Layer 7 of a small transformer language model trained on English Wikipedia (12 layers, counted from 0, width 128).
A neuron adds its activation times its output weights to the MLP's output. To switch it off is to set its activation to zero at one token and run the rest of the model.
A neuron's activation on a vector x is GELU(weights . x), where the dot is the dot product.

Input weights of the MLP neurons that the questions are about. A number n stands for n times 0.00095.
n20: -98 -15 -8 317 -261 12 -102 -27 106 -234 -213 64 162 108 205 -212 143 -42 158 -61 -38 394 77 -153 133 -144 24 -59 -321 62 48 131 -187 126 143 -74 0 -185 -105 -51 43 157 104 40 19 -119 -149 139 -34 21 107 -67 148 -28 -232 86 37 19 28 133 59 155 -140 -59 -93 4 141 77 23 0 8 28 -135 -18 -27 70 -39 -125 78 -162 -51 187 -158 75 125 93 76 141 -35 46 -94 -76 -25 -243 66 -35 -66 -155 -112 182 -87 26 -31 49 202 -237 -65 143 144 142 -132 117 -8 103 35 -151 -185 189 -59 -122 -43 358 60 -56 -115 277 -70 -80
n48: 86 268 -20 229 -173 45 78 77 178 199 46 83 8 37 -69 117 191 40 -95 32 16 58 -237 147 185 -73 155 139 -152 -193 -63 -29 65 -16 200 183 -185 -146 57 69 107 206 -64 8 28 -104 -36 -146 0 -93 -47 -111 -4 -108 -49 8 170 -276 -78 12 45 104 -109 205 12 -8 -294 -85 -40 -28 -24 -254 -46 38 -227 -57 164 -53 -244 45 181 24 72 124 206 64 174 197 4 -265 -94 -16 -175 16 189 -161 -89 105 -92 53 -153 191 93 228 -266 118 -49 -87 88 -298 -92 -151 -191 -107 299 -27 46 36 -97 -24 316 98 -71 -59 105 -111 -97 -33
n60: 26 -91 66 -29 -94 17 -55 -239 13 -9 -143 -17 -79 94 -117 280 -34 -199 40 -234 -134 -39 -58 -72 -95 88 121 17 210 -199 13 4 -113 47 -146 29 -323 155 204 67 -119 63 103 155 373 -30 -267 53 -179 108 80 -55 44 9 165 -63 140 29 85 -90 166 120 284 -76 -191 -104 98 149 -57 -94 -42 103 16 47 21 17 80 -76 226 -34 55 -381 -21 154 173 -249 134 -262 97 149 -12 -33 -88 -106 -178 -216 120 88 -13 475 178 188 -108 -105 70 -109 86 9 -22 -12 60 4 -49 98 -167 -237 4 50 -36 -201 -154 13 169 155 137 143 63 9
n75: -36 -114 -195 78 289 -22 -148 -47 27 206 -182 79 221 -238 -103 159 66 68 -23 -80 79 -101 -34 174 94 -125 -18 104 89 -102 -344 -22 -82 144 -4 168 -43 343 -137 108 179 198 -140 -199 -138 79 114 -8 -71 -8 377 -144 264 -44 87 234 -45 -106 -218 38 354 150 18 -187 -51 -206 118 -124 218 38 -26 132 -181 161 13 60 70 -100 -103 188 -74 9 119 -36 -169 -90 0 157 -17 93 120 -50 55 105 -60 171 21 236 -75 -253 13 -62 -86 -54 -304 94 92 -189 -133 -85 -240 -86 -109 301 -47 85 27 -218 -4 -152 124 -85 111 266 30 -67 -51 -164
n130: -5 -124 124 27 160 95 9 103 -127 146 -23 193 -89 83 67 -102 5 -226 139 -287 -100 -307 106 131 -139 31 0 194 53 93 -175 18 238 -263 0 161 -36 22 165 144 -5 261 9 55 -52 192 -97 -48 -35 99 28 82 114 27 122 -257 -64 -106 91 -207 -55 -294 78 267 -129 -237 -237 -107 -158 -22 36 142 -198 142 -152 -67 54 167 90 -46 -186 -148 315 248 -88 -117 35 14 -315 164 -156 -188 275 -61 -272 -129 -102 40 -97 -138 -228 -73 465 256 103 45 -205 138 125 -71 -162 72 -101 -59 -80 -81 176 36 -158 -70 89 211 -97 -14 58 -101 4 28
n175: 205 22 -47 -81 145 -7 78 29 -23 194 -197 -236 130 -165 58 169 -131 116 -94 14 -64 -11 54 -18 -57 -55 -87 -88 97 -25 267 -116 33 130 -18 -51 156 -117 73 59 71 -10 148 -87 -209 -82 0 -14 25 24 58 -237 108 -26 -122 70 70 184 -19 287 89 79 15 -37 -44 -131 43 -178 57 183 22 -79 -130 181 -29 172 67 -81 -22 -56 167 88 -380 84 -163 -217 60 44 -92 -94 85 79 -43 -7 58 283 -326 -47 -86 -4 -286 -18 77 237 46 -77 -99 -71 4 188 -162 -147 -25 -11 200 10 -170 105 31 -68 -29 -84 61 -173 80 25 4 11
n243: 0 46 -37 -97 -17 81 162 84 -9 -163 35 35 266 -164 -88 69 -90 100 -279 -99 -49 -138 -42 -297 0 236 118 -237 161 50 -52 121 131 213 -114 97 -112 127 -168 135 214 -225 12 -22 -106 26 207 77 -279 247 -178 -30 -227 -219 4 55 -148 -108 68 -62 -222 -125 117 128 205 185 247 -96 222 198 75 172 -59 59 67 110 -298 212 63 21 -13 -4 142 85 -13 -97 -237 -132 114 58 -77 181 108 4 75 -105 134 17 246 -176 21 -218 143 81 214 -71 31 47 30 -79 39 -156 -103 -17 -117 -12 57 338 4 -182 42 -9 157 -143 -79 148 25 -247
n289: 55 -127 38 -69 -74 -39 -26 -9 -59 193 -58 -53 -51 -185 -185 -22 -238 307 -92 4 -264 -115 -26 22 237 -52 102 -48 267 89 62 9 -108 -31 287 -129 136 -29 -21 130 31 16 89 -244 -100 -163 140 238 -143 79 -118 -389 -59 31 -157 130 53 93 66 -114 -74 -62 80 -191 -60 34 -21 218 -67 -102 185 -216 267 133 112 -17 13 -199 -52 -193 -13 -35 -166 -4 -312 -58 180 52 -61 -17 228 101 0 -248 -38 201 26 293 226 -56 171 186 309 46 233 -95 -84 -189 302 277 -129 35 -89 22 159 69 4 -43 29 -17 17 -72 245 235 -4 -55 -142 13
n337: 79 -22 -209 -231 54 -214 76 13 -185 -279 -23 50 92 258 202 -23 176 -118 94 -230 0 -41 -231 36 -128 49 -137 31 -39 -96 150 -109 111 139 -34 -18 179 69 185 133 36 -112 -358 309 -64 -189 -78 -34 86 -12 -117 -103 206 -198 107 -351 -29 -13 -148 416 -63 -18 -73 120 206 -4 -116 -83 129 -26 53 -45 -240 82 97 137 -27 -107 159 45 -18 133 -66 -256 -37 18 -133 -36 173 -262 -191 319 -129 112 66 35 18 -163 -73 0 63 -25 132 149 37 145 -25 126 55 35 109 -195 -78 179 -119 -213 311 -162 198 95 -110 14 219 364 -83 -30 84 -91
n377: -40 11 -56 146 190 150 224 19 68 93 -114 -12 287 160 -38 27 -117 -49 212 4 304 16 -162 27 -194 -137 -154 -96 75 -98 160 39 -283 270 -33 -27 -34 -26 -15 46 225 -68 -207 90 -81 93 -22 177 52 -168 48 155 -77 -116 -131 31 102 -90 27 -19 -54 -43 78 -50 -87 247 171 -34 -93 -131 182 152 129 142 -224 50 158 -261 -34 -159 -8 -46 42 -84 -162 -20 89 231 -34 -218 -70 41 31 63 -117 -76 -113 -84 -86 -235 70 95 -137 114 32 -80 -7 -16 -24 8 -149 180 30 -112 -122 -169 252 110 207 -67 -114 163 75 -165 -57 37 125 -126

Output weights of the MLP neurons that the questions are about. A number n stands for n times 0.00096.
n20: -8 39 174 14 -31 -14 -12 -132 -193 -223 318 -185 -37 37 -10 151 22 -115 -126 126 35 43 216 153 -246 -105 89 65 71 4 11 -104 117 -96 -148 62 103 69 -15 -51 -157 -157 -35 135 -170 -19 -55 96 -143 -77 -45 -136 -77 -125 0 -98 -35 113 75 -61 -67 -7 -90 -26 94 103 -51 -45 298 161 -36 158 287 -27 164 -85 -19 -40 29 176 -68 -112 -26 43 89 140 -124 208 -200 227 -194 84 159 -29 -208 11 64 -8 40 -60 99 217 -68 25 246 169 -51 19 -55 4 -69 68 -95 175 105 4 -17 -180 -98 -258 -70 8 -374 46 27 -189 274 -72
n48: -191 112 -18 134 48 -71 -133 -47 32 -52 -38 -127 21 187 -3 48 32 -21 0 -172 64 -79 187 -11 -11 181 178 91 50 -36 -33 -97 38 -22 -109 -119 -89 -139 165 23 77 -127 119 -188 -35 -32 110 -76 115 -116 25 224 -33 176 174 -18 17 -81 8 -98 15 234 -195 -68 -4 60 -49 -18 -76 -39 -111 -330 81 -157 106 149 -142 38 171 -50 -54 -198 22 -186 -120 -85 67 -15 -70 109 65 181 -82 308 -280 101 123 19 -225 -65 106 4 -127 42 127 -123 62 62 225 242 -45 -94 0 -124 7 -166 -83 180 201 -248 7 36 113 -100 49 160 64 76
n60: 216 119 39 -7 -192 170 32 181 -76 222 15 -155 -83 -31 178 -143 19 265 -165 -226 -193 58 -90 -56 196 -47 127 125 -11 13 -59 -7 33 -256 -144 -265 -7 -78 4 -113 106 74 113 46 170 115 -32 116 81 82 257 -88 -102 -18 83 205 -331 -150 106 -29 -129 34 -56 0 -19 76 231 -69 -27 154 -5 -21 -60 44 156 95 74 -89 -299 189 -27 77 -70 -234 -26 -53 139 -113 -217 -74 -61 12 145 -136 -55 -139 59 -16 -48 -123 -125 16 85 48 -66 177 100 39 -53 8 -63 0 351 -261 97 -117 59 102 35 76 14 276 -154 8 -20 30 -130 -205
n75: 39 -56 24 -22 61 -48 476 36 -82 -61 -287 132 -51 -47 73 -90 -20 159 -4 11 -120 -113 186 -216 248 114 -61 -132 -137 -127 153 133 -34 -12 116 -98 352 -16 12 125 -73 184 37 44 -354 -292 21 47 226 -58 -71 11 -16 -64 8 164 -228 -186 -222 -107 -79 -121 136 121 -32 175 -167 -24 -163 -232 80 145 19 127 -48 20 -40 -4 27 -215 206 110 4 -65 -30 128 -102 -136 101 44 -184 -21 -11 113 -35 -48 -34 -151 -56 205 80 -208 84 30 36 -166 135 84 143 -106 -146 52 84 68 4 19 30 109 71 138 -340 4 86 57 -149 31 159 58
n130: 150 32 123 -199 -43 -341 -67 177 -21 -73 48 -38 -70 -227 -89 9 0 178 -288 51 -66 -88 58 70 31 43 -78 68 -104 -168 -69 28 -128 229 115 82 108 -210 -408 -58 314 91 -103 97 -104 25 133 73 101 131 -21 -93 -69 -4 104 47 -291 75 174 -91 -414 149 -214 108 -198 215 40 -51 -148 263 45 -32 107 -31 137 -54 38 -129 200 -40 84 239 -30 57 -180 -37 -148 34 -220 -123 -9 166 -151 41 266 -89 60 -62 -19 202 34 199 -68 -24 -127 0 91 -107 148 158 -20 25 -115 -60 190 -313 -125 13 99 -64 -31 -47 -256 195 229 25 181 124
n175: 113 -69 -11 -74 -157 -26 99 256 -87 128 7 28 -106 80 52 -119 28 -94 -39 104 55 -133 51 -44 181 186 4 113 0 -27 68 -191 10 296 187 -68 74 -103 -10 -158 29 -44 -33 -102 34 77 154 151 -154 10 3 -154 289 -70 -18 -85 69 222 37 -231 -99 -34 -222 197 182 247 -55 10 -60 -61 -79 -83 55 -36 -170 103 7 -22 -68 48 -136 -129 91 43 -222 -62 -29 -138 104 -74 173 220 -201 168 -23 -116 17 -126 -230 98 131 81 -105 -20 102 133 -35 -28 61 -76 132 -21 188 -110 91 -137 4 -43 -88 61 -117 -183 23 -148 91 204 -33 -42
n243: 9 -94 -130 156 49 49 76 -72 199 -135 122 -40 -8 156 48 -17 103 288 -78 71 135 31 -177 82 0 -71 227 -12 12 196 -106 -169 72 -212 45 -62 22 -196 -12 325 -49 114 -246 -149 17 -128 46 162 56 -230 -24 230 98 107 8 44 19 309 -144 52 59 87 -179 28 -32 -99 4 -52 -250 -82 52 65 -165 170 151 87 -203 97 51 0 -273 -52 117 -33 -156 197 120 -77 -214 -57 114 -201 -83 98 22 -294 -42 136 -114 -148 118 -97 24 -220 -20 118 -112 -147 251 52 144 -96 -130 -12 -109 282 4 143 -148 -9 -11 207 -231 12 -84 254 -83 -33
n289: -63 -105 -176 21 -265 153 -33 -16 4 59 177 -199 -186 -19 232 -84 145 56 -138 119 -20 -92 -15 124 98 -4 143 -126 27 253 -122 -89 22 -70 172 263 39 47 127 -98 213 -250 -18 -124 29 -177 228 11 -43 -4 -96 15 -24 -159 28 86 183 130 102 130 -154 -107 -165 -115 -31 72 -25 -19 148 -136 87 -54 144 84 -12 126 137 -16 -15 124 194 -154 -331 152 -118 -106 144 141 -67 -207 65 25 117 15 34 70 -269 0 -59 -112 63 69 225 127 39 -163 108 -35 11 -69 -64 70 224 23 -54 193 -64 -75 -119 220 -123 8 -374 235 0 -76 -166 -110
n337: 149 -105 -340 -24 110 -49 -36 130 -218 87 136 -26 -4 194 116 31 -132 45 -273 -44 -23 -102 38 -84 -155 44 -27 184 -235 134 40 -17 151 209 -113 -107 126 -88 263 236 -172 -327 -69 17 -219 -129 249 237 -86 180 116 281 -264 -70 159 -9 118 48 -91 192 -194 132 148 111 -30 -17 91 0 22 42 236 -5 -68 223 223 55 9 5 -84 32 56 -129 260 -223 74 13 67 31 -57 109 82 -28 163 -148 -249 86 66 -5 204 73 -140 -77 238 -199 0 -105 105 26 89 -162 -130 -216 184 332 -78 -55 100 -255 -257 -113 -16 0 -169 178 131 -136 -101 -170
n377: -33 29 77 -57 -258 -72 -48 81 103 -11 33 128 -75 -264 14 -147 -30 29 -23 -36 193 29 53 52 191 -132 8 268 114 -4 289 11 105 -417 93 351 -49 -51 -77 -89 63 413 127 -146 -70 122 113 -88 -38 -78 -42 -84 31 -286 -51 97 25 -73 264 37 -72 189 -84 -15 -184 241 105 -77 -77 255 -123 -25 211 115 -86 42 -39 40 -149 241 -23 130 -54 -71 -51 -23 -206 -15 177 35 -36 -20 -156 -105 72 -92 -51 -45 58 168 51 -117 135 18 170 -64 -103 -70 -161 -95 26 35 58 -248 42 112 -219 -74 -21 117 -64 -263 -216 138 -4 -61 -86 4

Each question names a token from some text and the token that comes next. It shows the vector x that enters the MLP there. A number n stands for n times 0.012.

Then comes g, the gradient of the next token's log-probability with respect to the MLP's output, scaled to length 1. A neuron's effect is roughly proportional to its activation times (output weights . g). A number n stands for n times 0.0008.

"Super", then "ior "
x: 85 49 85 60 -20 29 41 -86 112 25 -77 -30 -77 58 -40 1 -43 -63 -25 70 89 -39 111 -21 -2 -29 -76 70 -30 -71 -9 -79 -108 -234 -31 -72 -1 23 -91 1 -77 138 32 60 59 -94 192 -6 -20 -359 -29 7 87 33 -87 203 -30 94 38 -36 -37 -23 15 -24 -131 -2 -33 21 60 -67 -183 -28 232 -39 186 -100 50 -85 42 163 -10 8 4 -142 1 -114 43 -159 86 -83 28 147 -179 115 32 13 -9 49 -39 120 25 -106 -153 71 58 96 111 51 7 41 -98 -29 31 -41 -14 69 33 170 -111 83 -130 -11 -155 117 42 -18 26 -4
g: 22 -42 16 -18 80 26 -20 103 36 10 -35 -34 52 95 32 -121 96 -61 -38 -209 -17 -93 -149 81 90 -29 216 -38 68 29 38 -23 -9 90 -259 288 -103 48 -28 -82 -62 157 -8 -91 202 -64 -55 -193 -47 -20 60 -146 132 73 116 42 131 -6 -154 11 92 116 53 150 -109 -33 49 -142 -32 -44 129 -4 11 -157 -164 66 113 -8 -253 196 299 44 -140 26 41 -130 188 -46 102 2 -201 135 47 -116 -209 -63 -99 -184 -28 234 -150 -32 39 131 164 143 -27 111 -123 1 -113 3 -38 -19 -206 -109 -73 -14 -75 -4 53 48 -118 21 124 -74 172 49
Which neuron, switched off, lowers the next token's probability most? n60

"der ", then "soci"
x: 36 52 50 -119 70 66 -47 0 -13 122 129 -68 -111 -83 76 -12 64 0 -76 -11 -20 -62 -32 -38 130 -14 4 -8 8 103 14 -20 -143 -350 -114 -143 -18 -26 3 -117 100 116 149 42 47 -33 63 110 -2 -143 -86 26 -167 -36 -49 153 -105 -123 -86 -19 -14 -48 -138 41 -16 75 41 17 127 -93 -108 -18 155 -129 62 -68 -119 30 66 -24 -145 11 -53 -36 36 -70 51 -12 84 46 132 -2 -98 96 -10 22 -77 8 7 75 21 54 23 -81 -80 173 19 102 -15 80 -59 -18 75 -5 -172 109 87 78 28 146 41 54 -2 -70 89 -21 159 45
g: 87 30 -191 145 -123 -111 -96 307 93 -106 -66 -124 -52 -60 -85 65 17 -230 109 0 -42 154 48 265 206 -41 113 113 105 -60 -87 1 -15 174 8 -145 101 -117 267 -36 -127 -2 44 14 13 -218 289 19 53 -78 68 72 72 -24 -231 98 53 -65 31 -32 -141 -39 -139 30 -116 -107 -15 -1 106 127 -38 -99 -63 126 181 -15 103 -53 -116 -132 57 78 -221 29 -58 51 -108 110 -73 15 24 -277 -61 13 132 130 -129 75 101 90 -47 91 -24 -28 -150 0 54 -103 -87 -6 -192 -83 4 26 48 -51 106 -171 90 131 56 99 -48 54 -88 -34 96 11
Which neuron, switched off, lowers the next token's probability most? n289

"des", then "ire"
x: 100 173 41 42 68 -71 -31 35 32 87 -6 11 -28 103 -30 -64 55 14 -78 5 218 -83 184 -64 129 -154 29 28 61 4 -50 61 -148 -47 -32 -88 71 -76 -31 -170 -13 256 114 21 24 -104 157 73 -26 -193 84 37 51 -13 7 78 -9 89 -46 -62 -69 26 -146 -32 -79 109 -24 -117 65 -58 -91 55 19 -4 159 -7 25 -71 30 3 -85 145 -202 -54 -84 -39 132 -87 34 -151 68 90 -327 109 100 11 -48 12 -78 -25 -115 -92 -7 -13 -53 -14 156 159 80 -52 -38 -75 28 -72 31 41 -65 6 -150 -66 -87 23 -49 -22 178 -18 72 -29
g: 15 -104 161 -210 94 -117 -14 50 -2 -56 -131 -55 230 -131 -73 -18 -65 3 -79 -95 -59 -110 -42 -90 64 -26 -78 108 120 111 193 -56 135 -6 48 -41 111 -47 265 -16 -3 35 96 -265 108 88 73 -276 -146 3 -25 -1 104 -15 -65 -2 -68 -23 -56 22 -25 -175 -197 -174 -32 146 116 -227 46 -75 43 117 130 -69 1 205 273 213 -81 25 75 66 20 -166 63 129 -132 70 88 -7 -4 100 11 51 87 11 -178 43 -34 5 51 78 -64 108 143 -126 24 89 -169 -17 -20 70 -28 -170 -78 72 -70 7 109 219 126 -160 -255 111 -85 -34 9 -69
Which neuron, switched off, lowers the next token's probability most? n175

"sc", then "uel"
x: -35 64 6 -71 144 53 101 99 14 15 82 -3 41 13 157 44 5 -2 143 -45 16 -87 181 -126 97 -6 -133 -62 -47 19 177 -99 -57 51 -40 -4 -31 32 -112 -187 -214 159 -35 44 29 -60 112 54 -101 -252 19 -49 0 130 -119 26 -68 129 -165 -180 -87 -83 -103 98 -50 128 -73 -4 50 85 -157 -34 63 -3 -24 -67 -6 102 -24 29 -6 -8 -12 -111 38 4 -29 -141 -44 -70 -100 153 -152 59 -68 142 -28 107 8 87 -19 59 55 -7 63 90 149 23 147 62 -156 -94 53 14 -33 -61 101 -164 13 121 -92 -6 -2 -2 117 14 44 -147
g: 24 -253 15 -64 8 -31 89 42 -29 153 -4 43 119 -89 147 153 96 -132 -96 56 -52 25 174 30 138 72 66 -126 71 -47 159 -22 3 176 -239 3 -67 139 130 -59 227 101 -104 44 23 -151 -87 177 97 6 -53 48 89 -26 254 40 274 48 -114 -96 -95 45 -58 109 -103 -70 56 58 162 -66 102 -86 116 6 -120 36 1 -217 254 36 35 -136 7 -185 -184 -95 -53 125 71 125 18 -132 58 145 -61 -27 -246 6 -8 8 -40 -17 -171 -43 -9 91 -44 -108 -6 -20 -181 -57 -2 194 -73 -44 125 -185 -11 64 54 -76 -99 -185 -12 -180 -131 -86
Which neuron, switched off, lowers the next token's probability most? n337

"199", then "8"
x: -16 82 59 105 2 -62 90 38 -62 -57 28 -175 -48 107 1 -19 -31 -44 -109 15 257 -169 91 -57 73 -43 13 18 -47 70 90 11 -54 -98 -62 -50 -93 8 -109 -207 -65 240 -54 23 94 -23 -121 -12 -106 -279 24 171 81 -55 -162 55 -59 79 -127 -133 8 -29 46 72 7 -84 82 -49 50 137 -19 -106 73 -55 84 -36 -195 -85 108 160 84 34 -50 -143 11 83 2 49 10 -19 60 122 -116 166 143 66 -92 -26 20 -5 -71 -98 -80 4 25 62 181 -17 45 59 44 -6 65 -104 74 70 44 -183 -5 91 -94 58 -23 96 30 22 82 -110
g: 188 33 -210 17 10 6 72 -229 -54 48 -75 -130 -8 0 13 2 137 35 226 154 -48 -306 159 36 39 -143 -66 49 -33 93 -29 6 -158 -20 230 -23 72 -29 161 116 -101 108 -88 -223 115 -143 53 -73 129 -84 -78 124 -48 71 43 -62 -84 92 -142 -117 -116 71 -163 22 69 41 -234 -46 -52 44 97 -27 120 193 -120 -97 87 69 -3 -88 85 45 -76 -39 -9 -3 -88 23 -21 92 -96 -23 125 -142 -80 -47 197 168 108 -26 -61 61 72 -25 62 52 122 183 -146 -225 63 -92 26 -1 56 -193 -148 88 98 -194 143 86 -205 162 -53 128 -56 104
Which neuron, switched off, lowers the next token's probability most? n337

"Chief ", then "Ray"
x: 145 34 -29 -13 -37 -8 -1 -34 -51 135 -12 -22 41 -137 -3 -20 33 -21 -136 -47 60 -17 102 -15 -37 -42 -47 23 24 164 88 81 -68 -224 -267 -126 -22 -120 -22 -32 -122 49 -32 83 60 -178 149 95 -32 -316 -45 92 -117 89 37 166 -5 50 -28 -116 -33 -11 -23 17 -109 21 63 12 70 36 -45 25 26 -144 25 -22 2 -71 105 188 40 -20 -98 28 65 -94 -36 -73 129 8 51 1 -143 183 77 23 19 50 -182 153 82 -30 8 14 -43 82 46 -128 106 113 40 -54 38 -74 -105 7 29 114 -79 159 -20 14 -93 -4 27 3 43 49
g: 101 -91 12 130 -10 115 70 -64 47 -65 52 -63 144 -50 -40 194 -82 -140 -11 200 -43 -163 -142 -80 129 63 -159 -142 15 -240 -54 114 73 -179 75 148 -78 -135 46 175 -187 -5 26 -119 -38 -20 6 56 -109 165 -56 -73 -55 -231 -91 0 40 98 20 -107 -16 43 47 101 50 -58 -3 155 146 105 47 -53 -38 -124 -115 112 71 -6 112 -109 74 -245 269 42 -35 -100 125 173 -67 -68 265 -91 146 -138 64 47 12 -163 34 48 -184 53 -102 -17 -74 30 -175 96 51 170 67 222 -17 16 86 111 69 70 5 68 23 -75 -8 -29 -75 2 -113 -320
Which neuron, switched off, raises the next token's probability most? n60

"S", then "anti"
x: 77 104 42 92 36 -17 -13 -151 75 21 -44 -75 6 107 -8 -28 43 -25 -87 46 213 -100 150 74 37 -34 79 78 70 29 134 24 -69 -170 -52 -61 34 -89 -62 -90 59 217 -21 52 45 -97 54 96 -66 -224 40 91 -11 -6 29 67 -66 10 87 -36 4 3 -34 -84 -55 -45 82 -69 105 -58 -298 -108 160 -26 -124 -1 47 17 38 -75 115 -1 -37 -198 125 -16 -61 -97 9 -127 135 98 -52 42 8 -52 -14 -1 -126 -94 -40 -120 60 65 5 43 194 116 34 -95 -90 -208 140 -100 -46 157 33 -17 -73 111 -187 23 -29 35 114 -60 34 2
g: -123 -52 139 -155 -106 20 -42 159 -22 -109 174 -99 -232 -20 -56 -66 -238 6 132 -17 -73 -63 -143 63 77 95 123 111 283 25 28 -65 52 -109 -83 114 77 24 55 40 -174 122 12 -187 -15 -166 197 -160 58 84 80 -210 -177 -42 -67 63 143 -5 158 26 -142 -51 -53 111 150 -77 -111 -77 91 -63 -36 -57 67 -10 -87 176 1 225 -164 7 -58 -135 -143 0 20 -111 -45 -84 310 47 37 172 -114 143 116 -130 94 10 167 117 -82 233 -100 97 3 0 -12 -41 -15 -21 3 42 -37 19 -127 138 90 41 -125 137 3 -82 -66 -44 40 89 13 -167
Which neuron, switched off, lowers the next token's probability most? n377

"at", then "u"
x: -50 5 120 -37 111 55 -62 86 -40 54 70 30 -225 -49 84 154 18 -10 10 3 53 -31 67 10 -144 -4 -12 55 -21 58 79 33 -162 -26 36 14 -165 -72 66 54 -4 271 220 60 97 56 -61 -8 -167 -127 102 125 -36 -25 13 22 -30 -32 -17 -150 -174 40 8 196 -55 -3 55 -62 69 -27 -188 -93 135 18 171 -190 -69 78 -59 45 -61 60 46 50 -33 39 -80 -134 -74 -122 -32 30 -126 85 79 73 4 60 -76 65 -93 -202 -21 -6 74 103 24 -80 62 56 -164 -210 -3 -4 46 -69 146 -40 -124 117 -87 95 -26 -58 34 -124 -21 50
g: -35 96 -102 15 -63 24 -6 52 -78 -108 152 13 -26 -133 161 60 -58 73 -16 7 -118 -12 -19 78 35 -137 -105 142 -64 145 126 -225 -74 1 -135 5 -127 -54 121 -164 -1 127 282 174 -56 -20 -23 -79 -11 27 281 66 -9 135 152 114 -131 -45 74 118 11 -185 -127 -28 -89 -178 -68 172 -146 -130 134 224 58 63 192 35 249 -175 -218 -151 208 11 -13 21 152 -97 -16 105 -26 -11 -125 -75 -54 46 31 -220 -66 29 -87 102 38 -9 -25 6 16 -100 71 -55 118 126 -135 -73 -65 -149 -45 151 -73 -81 -15 234 -46 176 -79 33 -100 5 -46 -57
Which neuron, switched off, lowers the next token's probability most? n130

"Com", then "er"
x: 72 139 41 31 122 -85 79 -114 33 -130 -82 -32 -159 71 91 14 -95 34 76 -13 98 -46 180 177 -54 24 -37 78 -16 0 54 41 -40 -57 -91 -83 -5 -41 51 -138 -201 169 53 43 -40 15 115 49 -194 -217 97 68 27 -4 -46 101 69 47 17 -60 -60 -8 -45 -18 -76 6 13 31 107 53 -215 -127 171 -170 81 -72 17 -51 -82 118 49 25 0 -114 -95 -14 -131 -167 -26 -26 119 109 -114 137 -38 132 4 -15 -163 40 32 -243 -77 50 80 -36 166 -111 16 18 -78 -33 51 59 40 155 54 86 -5 134 -168 -52 -62 -96 102 -7 60 16
g: 208 47 199 52 16 -152 -114 56 132 -89 -17 -25 21 4 64 -61 -21 22 -123 5 -110 32 -7 -111 -93 -83 104 128 -34 -17 36 128 -94 32 -29 139 -68 199 -272 -142 60 26 -108 -62 -12 -207 109 180 92 10 4 -59 -90 174 91 -78 -26 -21 101 19 -220 19 -202 -88 -43 0 -194 -41 33 21 16 -134 78 108 -28 -112 -89 -246 74 18 -57 118 -118 -54 -42 23 -47 133 -103 -237 204 -63 -101 100 -105 11 19 -46 5 256 28 145 20 -2 258 -234 -178 54 199 45 118 -59 9 -20 78 -23 195 15 2 -173 -38 9 46 162 -27 259 66 14
Which neuron, switched off, lowers the next token's probability most? n175

"escap", then "es "
x: 25 -102 84 0 29 -25 -109 12 104 148 9 76 -150 116 79 -1 -58 -221 -39 4 220 -67 102 -96 -73 -121 -32 -14 -19 29 54 -87 -55 -96 -36 -26 -102 42 32 -115 62 120 90 22 60 35 181 60 -67 -198 86 -88 41 47 24 81 -104 98 -92 -53 -45 -81 -30 252 8 38 -3 -41 -28 -86 -152 17 15 -35 148 -124 -29 -4 52 110 -145 51 0 -91 -89 67 -45 -102 3 -21 -168 26 -119 262 131 91 -75 -39 25 8 -86 -145 -73 -44 -32 -28 52 -2 106 69 142 -159 72 -18 113 152 222 16 -13 -24 -50 62 0 -80 -69 -116 71 -1
g: 133 145 -55 -31 64 350 82 -50 165 -23 -81 113 -45 81 -11 -52 213 24 -105 -32 -92 2 79 143 16 18 74 -73 -17 -71 -94 -181 103 -19 -39 23 16 -23 -174 -39 75 -115 245 -207 -136 -89 105 2 -47 130 123 150 -180 -157 14 -102 274 -45 -27 154 40 15 65 -123 6 17 1 -2 28 -23 -159 -36 -52 30 65 16 3 7 42 57 57 53 43 314 -120 -145 46 -46 151 -140 -302 108 22 15 -114 -34 -68 -21 75 -130 17 -2 182 -11 -137 -169 230 -266 -35 -50 -70 -8 1 1 -92 -19 -129 183 -3 -121 145 -54 30 37 72 -153 -73 24
Which neuron, switched off, raises the next token's probability most? n130

". ", then "His "
x: 212 -8 -21 28 109 -50 -53 -63 17 7 -15 -36 0 -14 47 -142 10 -15 3 -15 115 -134 188 -100 -14 -90 35 45 -3 48 91 -12 -65 -349 -140 -48 -18 -98 126 -93 -33 149 13 36 -3 26 159 32 -93 -178 39 6 -73 27 13 181 5 -43 -2 -132 -52 75 57 27 -105 84 244 -67 171 -58 -75 -50 -14 39 -53 44 3 -48 -31 157 0 92 9 -93 94 -15 42 -18 42 -38 106 51 -75 -9 -4 -18 -16 56 53 -40 -110 -102 -77 -11 -119 18 69 35 76 12 0 69 -55 -6 -44 47 47 -30 126 -50 -121 91 -48 -21 19 6 7 -59
g: -102 175 -76 51 80 70 86 -28 250 -35 -101 -83 -120 -72 54 -154 8 27 -29 -64 -71 210 55 -193 87 -10 -99 233 -105 -43 118 -24 -25 133 -109 -136 185 -143 75 94 -16 -35 117 5 -10 -28 -41 64 12 119 68 301 80 55 -70 103 -24 -193 106 -179 -76 -191 6 -44 59 -191 -11 -118 -86 -47 -106 62 -11 218 173 116 -196 -63 -33 98 8 145 -99 192 50 -12 -128 43 -130 54 -9 -9 -131 -94 -168 -258 114 -6 -39 32 -116 42 177 115 86 -78 -109 -39 137 -119 148 -59 17 -44 72 -20 -18 126 24 -279 -74 -24 89 149 -81 -8 92 73
Which neuron, switched off, lowers the next token's probability most? n75

"3", then "\n"
x: 77 153 -13 3 85 15 10 33 -8 96 66 -137 -172 147 -46 61 -109 -52 -11 -57 -3 -83 160 20 -8 9 -9 -45 42 84 51 -62 -172 -96 0 -123 -112 65 -65 -157 -72 97 5 89 71 -19 81 -49 -80 -135 88 -9 175 -7 44 146 -48 -15 -27 -47 96 -123 31 -122 -92 45 41 -52 117 14 -15 -35 50 17 -129 -27 -134 -68 81 125 -2 94 -24 -240 91 4 -59 37 19 -127 59 129 -339 202 73 186 -62 -52 47 11 -108 -62 -6 -104 47 84 126 174 9 27 47 -251 136 -32 3 -37 29 -71 56 28 -73 70 -19 -105 53 -23 76 -10
g: 132 119 -37 73 -155 36 0 31 -170 222 123 -53 121 93 86 44 86 289 -192 12 -22 70 -23 92 -136 209 51 -81 -5 -132 17 -51 -2 118 -17 253 -41 -132 57 -247 14 81 94 -30 1 47 102 -50 -139 -65 99 123 44 -65 -62 -39 -10 -151 -219 -111 -91 96 128 -122 -241 -206 161 139 -58 -76 -52 133 29 -50 -102 -124 -24 60 -2 92 36 89 9 -47 -66 106 -45 8 225 -146 -203 -48 165 0 -165 -48 -104 101 43 -16 -144 -67 7 93 -124 -77 -250 35 131 223 -104 -23 -24 41 92 121 165 15 78 34 -123 -116 78 1 -71 54 -63 -65
Which neuron, switched off, lowers the next token's probability most? n337